Layer 16 of a small transformer language model trained on English Wikipedia (21 layers, counted from 0, width 96).
Take only the direct path to the model's output, skipping the later layers: a vector added to the residual stream pushes a token's score in proportion to its dot product with that token's output vector.

Output vectors of the tokens that the questions are about. A number n stands for (n - 128) times 0.013.
"hip": 156, 153, 118, 85, 138, 138, 148, 53, 131, 149, 111, 67, 169, 138, 103, 80, 117, 143, 97, 154, 148, 116, 116, 123, 201, 102, 160, 80, 146, 81, 133, 49, 156, 129, 164, 192, 95, 125, 150, 139, 133, 150, 101, 148, 139, 101, 68, 132, 154, 75, 143, 204, 119, 92, 182, 138, 83, 172, 82, 174, 168, 96, 115, 215, 100, 103, 183, 126, 164, 78, 102, 151, 172, 186, 179, 100, 116, 153, 160, 125, 73, 92, 149, 77, 116, 177, 93, 117, 155, 110, 177, 124, 82, 108, 58, 148
"ows": 156, 106, 176, 128, 196, 133, 164, 102, 137, 126, 126, 131, 179, 131, 97, 105, 61, 141, 65, 99, 159, 122, 188, 153, 221, 136, 144, 55, 166, 105, 146, 110, 81, 129, 88, 131, 161, 104, 148, 78, 144, 188, 95, 216, 150, 148, 66, 128, 119, 154, 129, 174, 196, 119, 122, 120, 148, 102, 97, 100, 70, 154, 124, 77, 78, 197, 108, 23, 179, 124, 139, 91, 150, 114, 129, 149, 99, 125, 90, 124, 139, 83, 99, 167, 99, 135, 141, 114, 138, 129, 143, 125, 139, 155, 128, 114
"erman": 159, 179, 124, 103, 175, 142, 118, 134, 175, 121, 85, 108, 139, 118, 105, 63, 150, 123, 104, 110, 149, 124, 162, 175, 129, 96, 110, 75, 138, 109, 120, 123, 84, 139, 84, 143, 114, 116, 103, 135, 165, 166, 172, 136, 198, 130, 149, 157, 145, 137, 127, 153, 175, 139, 83, 247, 133, 103, 106, 134, 96, 152, 133, 143, 88, 118, 152, 92, 113, 112, 146, 156, 150, 104, 142, 136, 141, 44, 35, 142, 78, 127, 121, 114, 144, 141, 68, 132, 111, 148, 140, 147, 108, 161, 98, 137
"ament": 91, 107, 172, 90, 125, 164, 84, 147, 134, 196, 120, 80, 140, 128, 110, 144, 60, 151, 74, 89, 107, 139, 100, 147, 222, 139, 69, 138, 203, 112, 146, 188, 136, 126, 161, 163, 150, 71, 168, 65, 171, 107, 100, 176, 147, 137, 118, 160, 145, 105, 133, 194, 189, 116, 176, 72, 153, 179, 129, 160, 169, 129, 87, 106, 156, 142, 153, 84, 94, 36, 127, 128, 192, 63, 130, 97, 136, 87, 98, 123, 115, 59, 133, 135, 104, 147, 121, 151, 49, 171, 128, 112, 135, 160, 114, 94
"]": 110, 112, 148, 131, 113, 125, 84, 119, 141, 139, 148, 134, 134, 176, 141, 101, 92, 154, 80, 98, 116, 156, 105, 41, 183, 73, 71, 90, 231, 143, 177, 95, 97, 138, 104, 182, 161, 141, 149, 105, 227, 97, 166, 141, 159, 158, 115, 108, 169, 159, 161, 131, 95, 109, 167, 151, 142, 133, 62, 127, 94, 179, 146, 97, 159, 114, 113, 129, 128, 87, 132, 100, 139, 119, 140, 78, 180, 135, 63, 128, 140, 154, 120, 53, 173, 147, 102, 102, 128, 125, 144, 116, 113, 181, 55, 165
"ann": 172, 113, 163, 147, 135, 143, 80, 146, 159, 129, 110, 92, 156, 136, 85, 153, 114, 109, 157, 115, 116, 131, 152, 164, 154, 132, 63, 106, 160, 84, 109, 129, 44, 131, 97, 176, 154, 95, 147, 113, 125, 129, 136, 109, 204, 124, 108, 115, 151, 159, 115, 141, 123, 147, 148, 124, 101, 130, 76, 221, 79, 163, 109, 65, 76, 128, 119, 127, 134, 144, 123, 152, 115, 128, 117, 155, 143, 141, 182, 132, 150, 106, 143, 121, 126, 118, 133, 133, 124, 135, 141, 131, 121, 95, 82, 143
"ults": 201, 166, 120, 111, 198, 115, 56, 67, 139, 119, 147, 100, 142, 161, 105, 91, 87, 115, 148, 88, 153, 116, 161, 123, 140, 169, 87, 88, 167, 127, 129, 161, 69, 144, 135, 160, 135, 144, 165, 104, 169, 130, 89, 159, 127, 163, 114, 111, 104, 72, 134, 161, 163, 124, 117, 95, 118, 201, 109, 167, 104, 167, 77, 155, 92, 171, 183, 102, 127, 53, 129, 107, 147, 143, 120, 140, 163, 129, 151, 121, 93, 65, 130, 111, 189, 137, 84, 125, 139, 156, 140, 84, 105, 132, 166, 75
"oth": 138, 171, 116, 83, 144, 151, 135, 120, 169, 80, 94, 153, 74, 93, 103, 105, 117, 94, 60, 137, 120, 206, 165, 130, 178, 107, 126, 107, 164, 110, 97, 90, 102, 148, 116, 183, 168, 125, 129, 88, 126, 146, 134, 136, 123, 135, 167, 105, 81, 96, 143, 130, 197, 194, 90, 142, 98, 102, 158, 138, 119, 132, 128, 69, 103, 152, 143, 100, 164, 138, 126, 150, 178, 158, 145, 141, 146, 141, 113, 137, 119, 74, 134, 99, 105, 88, 149, 131, 181, 154, 141, 128, 117, 112, 120, 114
"oon": 94, 140, 101, 142, 148, 93, 150, 162, 157, 182, 130, 51, 128, 138, 139, 106, 83, 117, 95, 141, 172, 134, 143, 170, 136, 96, 111, 126, 146, 47, 128, 91, 115, 139, 159, 191, 149, 114, 162, 75, 144, 99, 115, 103, 150, 127, 125, 158, 156, 113, 138, 142, 99, 98, 105, 137, 88, 179, 186, 114, 92, 131, 109, 60, 131, 204, 159, 67, 95, 117, 96, 147, 170, 166, 125, 118, 116, 62, 124, 143, 154, 65, 147, 99, 155, 141, 109, 129, 177, 148, 202, 140, 100, 132, 128, 151
"pp": 198, 143, 152, 154, 178, 143, 135, 163, 168, 171, 114, 119, 170, 102, 94, 117, 102, 137, 158, 129, 137, 130, 105, 120, 146, 49, 79, 105, 147, 126, 146, 75, 168, 124, 112, 181, 106, 131, 139, 130, 139, 142, 159, 119, 104, 156, 175, 81, 58, 70, 150, 115, 192, 81, 109, 207, 82, 156, 135, 157, 92, 146, 95, 55, 105, 98, 131, 135, 135, 142, 85, 59, 186, 134, 139, 114, 157, 126, 112, 127, 155, 160, 141, 120, 152, 122, 121, 151, 44, 137, 118, 111, 102, 177, 117, 97
"owever": 170, 154, 126, 149, 206, 162, 129, 117, 182, 184, 100, 104, 156, 194, 63, 62, 90, 119, 108, 108, 185, 99, 154, 22, 180, 112, 86, 116, 139, 108, 162, 97, 52, 139, 161, 171, 173, 100, 162, 65, 163, 142, 141, 147, 174, 91, 125, 89, 146, 83, 166, 122, 126, 160, 201, 127, 77, 137, 119, 156, 69, 151, 60, 112, 98, 179, 189, 47, 121, 74, 101, 159, 193, 127, 176, 74, 92, 88, 112, 121, 120, 134, 129, 103, 162, 157, 119, 137, 134, 124, 137, 135, 105, 126, 115, 154
"iness": 164, 132, 113, 92, 163, 136, 104, 93, 166, 127, 98, 124, 189, 181, 59, 89, 65, 176, 163, 91, 126, 163, 153, 113, 188, 167, 135, 143, 79, 51, 134, 91, 106, 146, 143, 151, 165, 91, 124, 138, 121, 124, 54, 171, 148, 153, 88, 116, 152, 97, 224, 225, 147, 68, 176, 184, 105, 146, 143, 98, 144, 137, 111, 90, 150, 141, 134, 51, 150, 95, 107, 175, 160, 65, 178, 133, 174, 149, 57, 126, 118, 177, 130, 85, 164, 114, 92, 93, 149, 135, 91, 71, 117, 120, 89, 149
"lymp": 168, 160, 133, 88, 154, 117, 140, 85, 164, 132, 90, 133, 154, 151, 141, 48, 86, 131, 177, 62, 148, 166, 118, 117, 120, 116, 83, 86, 159, 153, 136, 148, 124, 142, 174, 184, 113, 147, 159, 96, 187, 130, 116, 136, 163, 140, 138, 125, 127, 83, 122, 116, 151, 170, 176, 186, 88, 150, 141, 177, 100, 131, 43, 62, 87, 106, 140, 57, 217, 84, 123, 142, 133, 145, 156, 129, 151, 64, 100, 123, 96, 144, 120, 59, 141, 173, 87, 183, 98, 145, 124, 121, 72, 177, 132, 99
" family": 178, 156, 179, 63, 101, 126, 111, 132, 150, 141, 85, 112, 181, 126, 160, 119, 151, 101, 78, 106, 123, 182, 97, 101, 151, 151, 148, 145, 130, 142, 169, 102, 93, 130, 174, 136, 104, 94, 108, 155, 144, 117, 148, 157, 131, 114, 74, 148, 91, 131, 172, 104, 105, 145, 156, 141, 149, 135, 108, 98, 113, 92, 148, 123, 127, 108, 142, 83, 161, 117, 164, 186, 126, 85, 153, 108, 137, 95, 123, 119, 143, 103, 135, 133, 138, 141, 113, 139, 126, 120, 161, 101, 141, 128, 109, 88
"ris": 92, 184, 162, 94, 181, 142, 135, 105, 179, 118, 126, 130, 161, 128, 95, 97, 108, 91, 129, 148, 124, 104, 119, 143, 107, 137, 51, 113, 125, 175, 135, 103, 61, 124, 72, 206, 166, 91, 163, 135, 132, 153, 179, 166, 196, 125, 141, 130, 143, 125, 127, 135, 114, 151, 176, 92, 135, 99, 102, 173, 135, 148, 147, 106, 71, 151, 118, 84, 72, 172, 120, 138, 94, 80, 150, 145, 123, 82, 119, 130, 56, 90, 134, 136, 135, 151, 154, 149, 125, 131, 184, 74, 136, 125, 152, 115
"usic": 98, 172, 142, 140, 172, 114, 41, 122, 160, 211, 107, 86, 122, 100, 147, 145, 89, 80, 73, 45, 208, 198, 158, 105, 185, 87, 168, 153, 185, 108, 168, 82, 137, 141, 116, 192, 116, 106, 152, 65, 127, 87, 86, 156, 156, 82, 151, 121, 66, 132, 168, 147, 142, 151, 113, 169, 116, 139, 128, 165, 50, 102, 113, 106, 133, 162, 131, 45, 152, 117, 49, 144, 171, 127, 143, 192, 98, 91, 136, 116, 154, 144, 136, 42, 180, 139, 142, 131, 99, 156, 147, 166, 101, 134, 123, 122
"itional": 217, 138, 137, 57, 129, 120, 152, 59, 149, 148, 102, 112, 97, 164, 101, 104, 38, 143, 155, 109, 143, 87, 154, 119, 135, 107, 146, 161, 171, 99, 131, 148, 51, 149, 151, 106, 202, 117, 94, 100, 141, 121, 123, 168, 218, 164, 135, 137, 162, 99, 84, 133, 219, 93, 156, 125, 159, 170, 148, 98, 151, 196, 56, 163, 129, 119, 136, 114, 121, 72, 67, 118, 114, 126, 131, 158, 91, 15, 101, 131, 128, 106, 126, 53, 186, 180, 143, 149, 171, 137, 117, 105, 97, 157, 175, 95

Each question shows what one neuron of this layer's MLP adds at an activation of 1. A number n stands for (n - 128) times 0.0086.

n149: 121, 128, 153, 132, 115, 143, 77, 152, 134, 103, 171, 146, 145, 114, 119, 144, 131, 95, 128, 132, 122, 115, 117, 96, 132, 130, 154, 158, 125, 135, 93, 142, 103, 114, 132, 173, 132, 69, 135, 158, 131, 67, 78, 156, 146, 120, 167, 180, 119, 129, 136, 106, 70, 63, 154, 122, 110, 151, 146, 129, 141, 123, 129, 103, 125, 107, 142, 102, 86, 160, 130, 145, 158, 111, 164, 125, 127, 128, 129, 139, 117, 177, 120, 154, 121, 101, 135, 154, 142, 154, 56, 150, 156, 140, 104, 88
Which of these tokens does it push up most? "iness"

n62: 125, 138, 120, 163, 170, 113, 103, 145, 92, 134, 112, 151, 121, 86, 139, 143, 137, 159, 123, 87, 112, 151, 136, 144, 110, 121, 56, 87, 157, 131, 127, 114, 136, 171, 129, 102, 179, 146, 165, 102, 180, 116, 106, 96, 135, 143, 91, 121, 121, 147, 168, 150, 113, 155, 96, 150, 107, 78, 120, 200, 89, 120, 111, 102, 100, 105, 107, 104, 120, 187, 164, 158, 144, 134, 105, 111, 154, 132, 143, 190, 163, 118, 85, 162, 117, 82, 183, 114, 113, 111, 127, 157, 145, 113, 95, 99
Which of these tokens does it push up most? "ann"

n128: 181, 130, 141, 84, 108, 120, 108, 157, 123, 135, 150, 140, 113, 99, 142, 110, 141, 116, 129, 129, 143, 109, 106, 93, 119, 129, 133, 164, 124, 129, 156, 138, 102, 94, 173, 125, 146, 164, 99, 114, 180, 108, 103, 124, 103, 94, 121, 134, 130, 124, 153, 153, 149, 130, 134, 186, 148, 145, 130, 95, 139, 159, 153, 148, 143, 130, 121, 99, 135, 170, 120, 130, 91, 156, 89, 128, 142, 127, 112, 135, 130, 61, 88, 134, 150, 138, 152, 124, 125, 97, 115, 119, 123, 85, 193, 103
Which of these tokens does it push up most? "itional"

n64: 110, 135, 135, 98, 92, 137, 150, 169, 95, 92, 152, 133, 131, 140, 120, 116, 99, 151, 90, 138, 140, 145, 112, 99, 153, 164, 130, 151, 161, 117, 123, 107, 156, 130, 80, 156, 149, 107, 121, 133, 119, 116, 94, 147, 121, 118, 113, 113, 131, 166, 162, 129, 143, 147, 106, 98, 180, 132, 138, 102, 120, 106, 118, 98, 124, 133, 125, 110, 146, 143, 166, 154, 138, 87, 107, 113, 115, 149, 115, 136, 101, 168, 182, 115, 109, 86, 106, 187, 108, 131, 94, 138, 163, 158, 173, 92
Which of these tokens does it push up most? "ament"

n134: 149, 102, 106, 128, 189, 156, 144, 149, 125, 141, 144, 94, 136, 138, 115, 104, 148, 163, 113, 104, 164, 165, 129, 156, 129, 108, 112, 126, 138, 114, 154, 72, 111, 122, 170, 131, 98, 169, 164, 141, 134, 128, 86, 147, 178, 154, 123, 172, 152, 128, 123, 117, 123, 103, 142, 154, 102, 88, 117, 133, 110, 100, 116, 96, 195, 169, 127, 43, 108, 156, 130, 96, 146, 132, 102, 124, 112, 153, 130, 90, 105, 121, 117, 157, 91, 124, 177, 111, 113, 99, 112, 160, 143, 57, 128, 123
Which of these tokens does it push up most? "ows"

n182: 130, 163, 144, 125, 97, 84, 148, 105, 168, 129, 152, 119, 156, 80, 95, 97, 138, 143, 160, 160, 123, 100, 129, 107, 75, 126, 142, 109, 118, 144, 112, 131, 122, 106, 123, 139, 149, 121, 143, 95, 129, 107, 145, 150, 134, 130, 120, 135, 73, 153, 175, 137, 132, 113, 108, 182, 126, 119, 129, 141, 136, 179, 135, 159, 79, 112, 94, 138, 139, 118, 83, 120, 173, 143, 157, 176, 143, 105, 113, 130, 77, 124, 123, 120, 121, 116, 148, 95, 121, 178, 141, 121, 144, 120, 104, 116
Pushed down most: "ament"

n53: 172, 129, 101, 132, 136, 118, 125, 145, 94, 155, 130, 109, 151, 122, 101, 114, 104, 139, 135, 124, 106, 145, 66, 104, 146, 141, 140, 117, 157, 125, 138, 92, 150, 137, 146, 126, 109, 121, 68, 92, 96, 85, 137, 149, 129, 112, 118, 144, 103, 138, 173, 130, 88, 108, 116, 155, 141, 152, 146, 164, 137, 146, 134, 113, 151, 144, 155, 141, 144, 120, 122, 89, 100, 159, 147, 149, 140, 150, 106, 47, 203, 145, 75, 143, 82, 119, 153, 116, 130, 155, 158, 147, 131, 172, 141, 122
Which of these tokens does it push up most? "pp"

n28: 128, 118, 111, 147, 116, 118, 140, 50, 134, 93, 114, 131, 139, 124, 68, 131, 174, 87, 105, 131, 184, 114, 128, 147, 162, 82, 119, 119, 133, 125, 191, 136, 101, 52, 138, 172, 137, 145, 110, 144, 155, 120, 96, 109, 127, 163, 110, 97, 138, 120, 137, 176, 157, 131, 103, 136, 157, 97, 171, 115, 147, 155, 111, 116, 108, 106, 133, 90, 150, 156, 132, 172, 169, 86, 110, 120, 131, 118, 167, 125, 82, 96, 126, 120, 124, 165, 144, 143, 165, 101, 180, 142, 133, 76, 143, 130
Which of these tokens does it push up most? "hip"

n144: 170, 122, 121, 141, 94, 113, 122, 75, 127, 160, 157, 101, 135, 150, 100, 163, 176, 110, 131, 101, 113, 110, 100, 119, 97, 180, 140, 59, 150, 121, 89, 132, 92, 168, 117, 194, 170, 95, 155, 148, 147, 114, 108, 100, 112, 135, 122, 125, 101, 96, 158, 99, 147, 120, 133, 130, 91, 158, 177, 166, 150, 152, 156, 98, 129, 121, 104, 97, 81, 155, 140, 144, 158, 122, 111, 122, 113, 118, 124, 120, 113, 139, 135, 114, 104, 105, 165, 117, 137, 149, 148, 136, 149, 166, 110, 131
Which of these tokens does it push up most? "ann"

n119: 129, 157, 116, 122, 157, 122, 113, 112, 60, 146, 83, 70, 152, 117, 88, 123, 122, 132, 162, 95, 156, 94, 175, 144, 117, 154, 148, 148, 104, 141, 169, 140, 105, 121, 109, 129, 143, 146, 136, 168, 135, 99, 105, 107, 137, 121, 85, 170, 139, 147, 168, 127, 156, 121, 168, 86, 118, 140, 146, 107, 136, 143, 103, 105, 156, 161, 126, 106, 147, 137, 110, 137, 150, 121, 79, 74, 131, 155, 130, 112, 132, 170, 161, 111, 150, 159, 93, 149, 100, 85, 107, 115, 134, 165, 112, 139
Which two tokens does it push up most, strongest first? "iness", "owever"

n104: 120, 153, 125, 161, 112, 139, 165, 139, 171, 172, 134, 119, 162, 122, 162, 128, 114, 120, 124, 131, 168, 131, 132, 142, 135, 96, 119, 129, 129, 187, 121, 114, 101, 133, 99, 126, 141, 105, 115, 164, 103, 131, 174, 94, 157, 138, 144, 81, 146, 92, 136, 178, 156, 115, 144, 114, 125, 129, 105, 166, 133, 142, 117, 139, 137, 105, 155, 124, 139, 133, 118, 92, 78, 129, 152, 124, 149, 122, 92, 110, 104, 115, 111, 95, 83, 63, 109, 129, 121, 83, 134, 94, 144, 137, 153, 157
Which three tokens does it push up most, strongest first? "ris", "pp", "erman"

n17: 139, 116, 129, 164, 155, 124, 117, 137, 106, 124, 112, 134, 157, 92, 115, 165, 121, 129, 115, 144, 171, 120, 144, 141, 99, 144, 137, 145, 132, 113, 133, 164, 56, 139, 149, 186, 165, 130, 180, 136, 151, 123, 125, 97, 65, 62, 167, 154, 90, 136, 121, 144, 112, 104, 107, 108, 147, 115, 119, 136, 119, 119, 95, 154, 176, 143, 181, 124, 132, 75, 189, 138, 133, 133, 88, 128, 132, 172, 106, 95, 79, 111, 85, 162, 144, 137, 162, 111, 93, 122, 104, 89, 142, 129, 122, 116
Which three tokens does it push up most, strongest first? "ults", "ament", "owever"

n172: 132, 141, 140, 108, 162, 92, 122, 160, 168, 99, 140, 112, 165, 177, 133, 79, 104, 119, 128, 150, 134, 148, 141, 94, 163, 108, 108, 167, 44, 139, 122, 153, 130, 131, 154, 163, 104, 139, 114, 97, 151, 119, 119, 96, 112, 102, 118, 120, 166, 124, 127, 98, 127, 109, 102, 135, 123, 132, 136, 139, 105, 101, 134, 146, 90, 160, 139, 127, 143, 146, 75, 135, 111, 86, 108, 115, 151, 175, 127, 141, 129, 138, 97, 105, 154, 155, 105, 144, 179, 131, 152, 168, 137, 127, 133, 124
Which of these tokens does it push up most? "owever"

n67: 130, 111, 117, 137, 81, 118, 132, 105, 91, 105, 136, 170, 95, 124, 147, 105, 131, 145, 128, 68, 151, 88, 131, 113, 141, 135, 92, 136, 109, 137, 175, 126, 150, 159, 99, 141, 89, 109, 112, 144, 152, 133, 136, 149, 122, 139, 142, 112, 170, 135, 128, 114, 98, 128, 142, 127, 120, 110, 105, 153, 137, 117, 122, 139, 153, 114, 112, 155, 108, 85, 140, 156, 141, 97, 67, 91, 115, 134, 183, 195, 120, 148, 172, 163, 112, 150, 112, 162, 108, 128, 105, 125, 169, 105, 139, 132
Which two tokens does it push up most, strongest first? "]", "ament"

n150: 149, 149, 148, 119, 124, 130, 65, 99, 135, 126, 162, 95, 129, 120, 148, 108, 132, 210, 133, 151, 92, 82, 100, 164, 165, 88, 147, 140, 132, 194, 148, 159, 145, 122, 132, 139, 152, 102, 136, 110, 107, 134, 118, 100, 134, 150, 153, 99, 117, 141, 160, 95, 126, 185, 130, 118, 134, 106, 106, 79, 97, 156, 137, 159, 137, 120, 162, 132, 90, 138, 107, 120, 111, 125, 163, 126, 141, 129, 108, 95, 113, 102, 115, 128, 118, 128, 156, 101, 157, 123, 137, 95, 121, 111, 97, 147
Which two tokens does it push up most, strongest first? "]", "ris"

n105: 121, 131, 124, 113, 110, 171, 90, 124, 164, 79, 112, 113, 181, 153, 151, 141, 155, 132, 90, 145, 114, 165, 74, 88, 130, 127, 115, 62, 144, 106, 119, 119, 86, 120, 127, 137, 159, 118, 118, 105, 111, 155, 183, 88, 140, 77, 144, 101, 107, 118, 89, 162, 105, 134, 116, 107, 127, 140, 131, 92, 168, 157, 135, 129, 138, 149, 124, 170, 110, 121, 137, 145, 102, 132, 141, 90, 141, 112, 126, 178, 108, 126, 127, 148, 126, 122, 161, 110, 94, 192, 132, 137, 163, 138, 184, 189
Which two tokens does it push up most, strongest first? "ris", "]"

n186: 149, 108, 116, 63, 125, 110, 114, 162, 125, 153, 103, 145, 160, 101, 132, 117, 141, 84, 136, 123, 96, 135, 126, 88, 127, 122, 175, 131, 102, 137, 126, 150, 108, 122, 136, 121, 138, 131, 103, 101, 107, 136, 134, 149, 99, 118, 123, 109, 108, 155, 104, 112, 89, 109, 170, 136, 118, 169, 130, 90, 129, 171, 146, 140, 117, 136, 98, 143, 172, 122, 99, 154, 130, 195, 120, 119, 168, 162, 144, 111, 137, 121, 164, 124, 146, 166, 80, 174, 90, 132, 130, 120, 108, 141, 118, 161
Which of these tokens does it push up most? " family"

n32: 130, 132, 141, 96, 165, 102, 158, 134, 148, 104, 185, 150, 90, 109, 95, 149, 135, 133, 108, 110, 184, 121, 99, 92, 85, 125, 113, 106, 129, 147, 112, 58, 90, 134, 168, 96, 146, 81, 117, 165, 80, 139, 89, 147, 118, 155, 114, 128, 132, 122, 124, 122, 130, 109, 163, 107, 183, 98, 123, 91, 153, 107, 150, 133, 98, 173, 121, 106, 138, 143, 142, 104, 173, 139, 149, 127, 83, 141, 131, 136, 158, 149, 152, 145, 141, 138, 144, 185, 158, 67, 157, 168, 104, 116, 151, 149
Which of these tokens does it push up most? "ows"

n141: 134, 162, 153, 133, 188, 130, 97, 174, 152, 121, 132, 108, 121, 134, 149, 130, 100, 118, 65, 120, 126, 95, 91, 114, 81, 130, 112, 155, 110, 83, 127, 132, 117, 173, 104, 107, 111, 150, 91, 169, 139, 125, 121, 134, 133, 145, 75, 136, 143, 121, 95, 128, 125, 163, 116, 145, 136, 170, 67, 145, 146, 128, 119, 128, 118, 101, 165, 119, 108, 166, 148, 134, 133, 168, 96, 116, 170, 138, 83, 162, 106, 125, 119, 121, 124, 91, 133, 140, 140, 109, 193, 155, 130, 114, 168, 110
Which of these tokens does it push up most? "erman"

n13: 120, 114, 105, 167, 132, 144, 164, 207, 109, 126, 149, 144, 114, 138, 102, 140, 120, 159, 69, 114, 125, 120, 139, 116, 135, 137, 128, 110, 128, 117, 132, 134, 99, 153, 130, 101, 138, 94, 177, 121, 172, 113, 87, 116, 137, 124, 162, 122, 153, 144, 169, 183, 114, 95, 138, 134, 159, 109, 143, 155, 98, 92, 105, 140, 99, 165, 112, 100, 103, 134, 115, 143, 119, 154, 172, 60, 150, 129, 125, 169, 162, 120, 99, 100, 127, 162, 131, 111, 81, 142, 140, 122, 118, 63, 88, 145
Which of these tokens does it push up most? "owever"

n120: 122, 89, 138, 134, 109, 137, 151, 116, 114, 160, 82, 174, 163, 120, 109, 166, 155, 103, 157, 128, 164, 113, 117, 168, 146, 129, 165, 162, 126, 142, 151, 104, 115, 60, 115, 143, 128, 87, 140, 137, 96, 74, 143, 136, 142, 136, 118, 116, 120, 137, 83, 188, 108, 107, 116, 152, 172, 135, 139, 102, 132, 138, 143, 127, 178, 137, 140, 65, 161, 141, 93, 122, 173, 125, 84, 126, 134, 134, 117, 138, 123, 129, 146, 106, 105, 85, 105, 113, 160, 133, 108, 121, 116, 115, 129, 97
Which of these tokens does it push up most? "iness"

n148: 122, 115, 156, 62, 156, 109, 140, 81, 124, 120, 89, 115, 142, 114, 160, 130, 115, 109, 137, 133, 98, 137, 102, 154, 125, 136, 156, 146, 113, 124, 102, 185, 152, 130, 156, 94, 152, 124, 147, 177, 110, 116, 138, 94, 147, 102, 88, 109, 184, 144, 104, 140, 148, 140, 140, 70, 117, 144, 162, 129, 135, 159, 172, 66, 195, 128, 147, 118, 141, 141, 184, 144, 103, 108, 93, 101, 140, 138, 95, 81, 135, 110, 111, 148, 139, 163, 157, 141, 100, 181, 101, 162, 100, 130, 91, 113
Which of these tokens does it push up most? "ament"

n50: 133, 173, 122, 126, 130, 136, 147, 148, 94, 98, 120, 135, 125, 108, 154, 80, 141, 104, 86, 140, 143, 165, 131, 125, 112, 123, 103, 152, 142, 90, 103, 119, 115, 213, 95, 117, 139, 139, 98, 132, 162, 94, 90, 143, 160, 159, 133, 33, 130, 156, 61, 106, 118, 143, 97, 135, 181, 112, 117, 138, 81, 150, 181, 134, 188, 97, 93, 132, 146, 96, 146, 143, 116, 132, 106, 114, 107, 85, 121, 151, 195, 130, 170, 140, 140, 131, 120, 160, 130, 183, 79, 114, 105, 157, 137, 142
Pushed down most: "hip"

n89: 106, 95, 130, 120, 149, 112, 123, 141, 148, 125, 185, 93, 145, 129, 130, 151, 103, 101, 123, 158, 74, 159, 147, 137, 85, 124, 95, 126, 107, 147, 88, 183, 135, 125, 105, 148, 130, 94, 138, 128, 136, 148, 130, 74, 91, 119, 117, 168, 116, 124, 130, 142, 109, 118, 131, 125, 106, 152, 86, 154, 140, 110, 163, 132, 115, 131, 101, 168, 135, 154, 167, 145, 138, 131, 139, 105, 92, 139, 155, 58, 146, 103, 117, 146, 143, 112, 119, 149, 119, 127, 100, 137, 125, 199, 109, 170
Which of these tokens does it push up most? "ann"

n12: 131, 164, 109, 167, 162, 141, 114, 145, 111, 130, 130, 128, 150, 165, 87, 106, 118, 112, 130, 120, 91, 187, 133, 139, 99, 154, 133, 150, 140, 110, 126, 185, 150, 133, 111, 97, 117, 141, 145, 119, 146, 134, 128, 115, 96, 112, 95, 172, 115, 81, 168, 142, 152, 128, 174, 157, 152, 142, 94, 96, 95, 100, 118, 134, 146, 141, 125, 100, 123, 111, 170, 145, 101, 154, 167, 67, 125, 161, 121, 88, 131, 138, 80, 131, 100, 97, 172, 105, 132, 57, 103, 90, 113, 145, 104, 200
Which of these tokens does it push up most? "iness"

n10: 141, 145, 108, 106, 109, 91, 144, 154, 132, 136, 142, 111, 150, 145, 114, 129, 133, 118, 97, 121, 134, 113, 159, 162, 138, 135, 137, 136, 109, 114, 130, 128, 130, 127, 127, 176, 184, 116, 143, 147, 159, 88, 180, 107, 73, 115, 142, 126, 114, 140, 154, 154, 135, 103, 108, 123, 81, 121, 132, 119, 84, 124, 103, 104, 141, 107, 128, 87, 83, 134, 159, 143, 126, 111, 119, 127, 107, 65, 164, 142, 149, 168, 97, 165, 155, 153, 109, 143, 163, 105, 166, 157, 142, 140, 140, 70
Which of these tokens does it push up most? "oon"

n132: 91, 131, 173, 164, 147, 134, 141, 84, 140, 122, 83, 178, 85, 153, 141, 109, 115, 105, 146, 132, 148, 119, 107, 118, 177, 167, 110, 148, 100, 131, 132, 133, 130, 93, 96, 138, 128, 84, 150, 163, 85, 109, 133, 131, 126, 95, 132, 124, 135, 157, 117, 126, 100, 139, 129, 174, 115, 178, 97, 128, 117, 166, 129, 81, 126, 82, 159, 147, 142, 92, 138, 128, 168, 142, 132, 143, 106, 90, 129, 93, 151, 151, 152, 168, 154, 148, 122, 132, 93, 134, 148, 138, 115, 95, 117, 91
Pushed down most: "oth"

n16: 112, 164, 151, 179, 143, 93, 147, 80, 132, 100, 113, 127, 112, 111, 113, 135, 80, 152, 120, 109, 183, 163, 111, 114, 138, 129, 167, 135, 150, 111, 164, 167, 111, 141, 109, 149, 98, 133, 113, 151, 135, 143, 102, 114, 124, 166, 117, 142, 146, 141, 115, 120, 123, 101, 115, 105, 115, 136, 128, 110, 157, 101, 89, 116, 173, 77, 143, 135, 128, 137, 108, 120, 169, 147, 114, 112, 109, 180, 155, 147, 107, 151, 83, 109, 104, 164, 133, 136, 124, 152, 114, 112, 79, 133, 112, 155
Pushed down most: "ris"

n117: 87, 98, 102, 159, 92, 128, 126, 176, 96, 133, 122, 153, 125, 120, 137, 153, 153, 94, 145, 155, 131, 141, 155, 82, 120, 105, 165, 142, 75, 128, 105, 148, 136, 137, 125, 121, 120, 133, 121, 144, 159, 113, 162, 101, 148, 95, 112, 118, 122, 115, 103, 115, 94, 171, 148, 126, 146, 143, 129, 128, 158, 124, 114, 164, 154, 147, 112, 130, 125, 109, 167, 137, 124, 119, 119, 96, 145, 176, 152, 110, 103, 140, 171, 126, 138, 126, 139, 104, 145, 83, 96, 154, 106, 93, 115, 135
Pushed down most: "ows"

n23: 146, 147, 129, 164, 179, 164, 125, 115, 173, 57, 140, 114, 97, 130, 72, 102, 152, 120, 87, 149, 120, 152, 130, 147, 106, 103, 131, 106, 126, 141, 90, 116, 107, 163, 150, 175, 134, 149, 120, 117, 110, 109, 132, 102, 135, 136, 126, 114, 164, 149, 127, 94, 192, 109, 169, 138, 122, 123, 102, 172, 158, 98, 110, 132, 121, 133, 165, 141, 132, 161, 138, 113, 127, 144, 98, 151, 121, 124, 137, 117, 127, 141, 64, 131, 128, 98, 140, 73, 135, 144, 133, 129, 108, 105, 115, 146
Which two tokens does it push up most, strongest first? "oth", "ann"

n157: 133, 177, 126, 108, 102, 115, 99, 135, 110, 175, 126, 131, 85, 140, 96, 118, 99, 135, 171, 146, 103, 96, 154, 200, 152, 149, 132, 116, 176, 94, 142, 122, 127, 81, 145, 100, 131, 84, 149, 113, 101, 136, 79, 126, 68, 121, 146, 143, 122, 151, 160, 114, 128, 154, 84, 111, 137, 154, 115, 155, 137, 131, 136, 198, 114, 104, 154, 137, 102, 121, 156, 116, 164, 109, 161, 163, 137, 130, 169, 149, 150, 103, 74, 147, 190, 125, 131, 144, 104, 70, 128, 113, 94, 104, 91, 126
Which of these tokens does it push up most? "ults"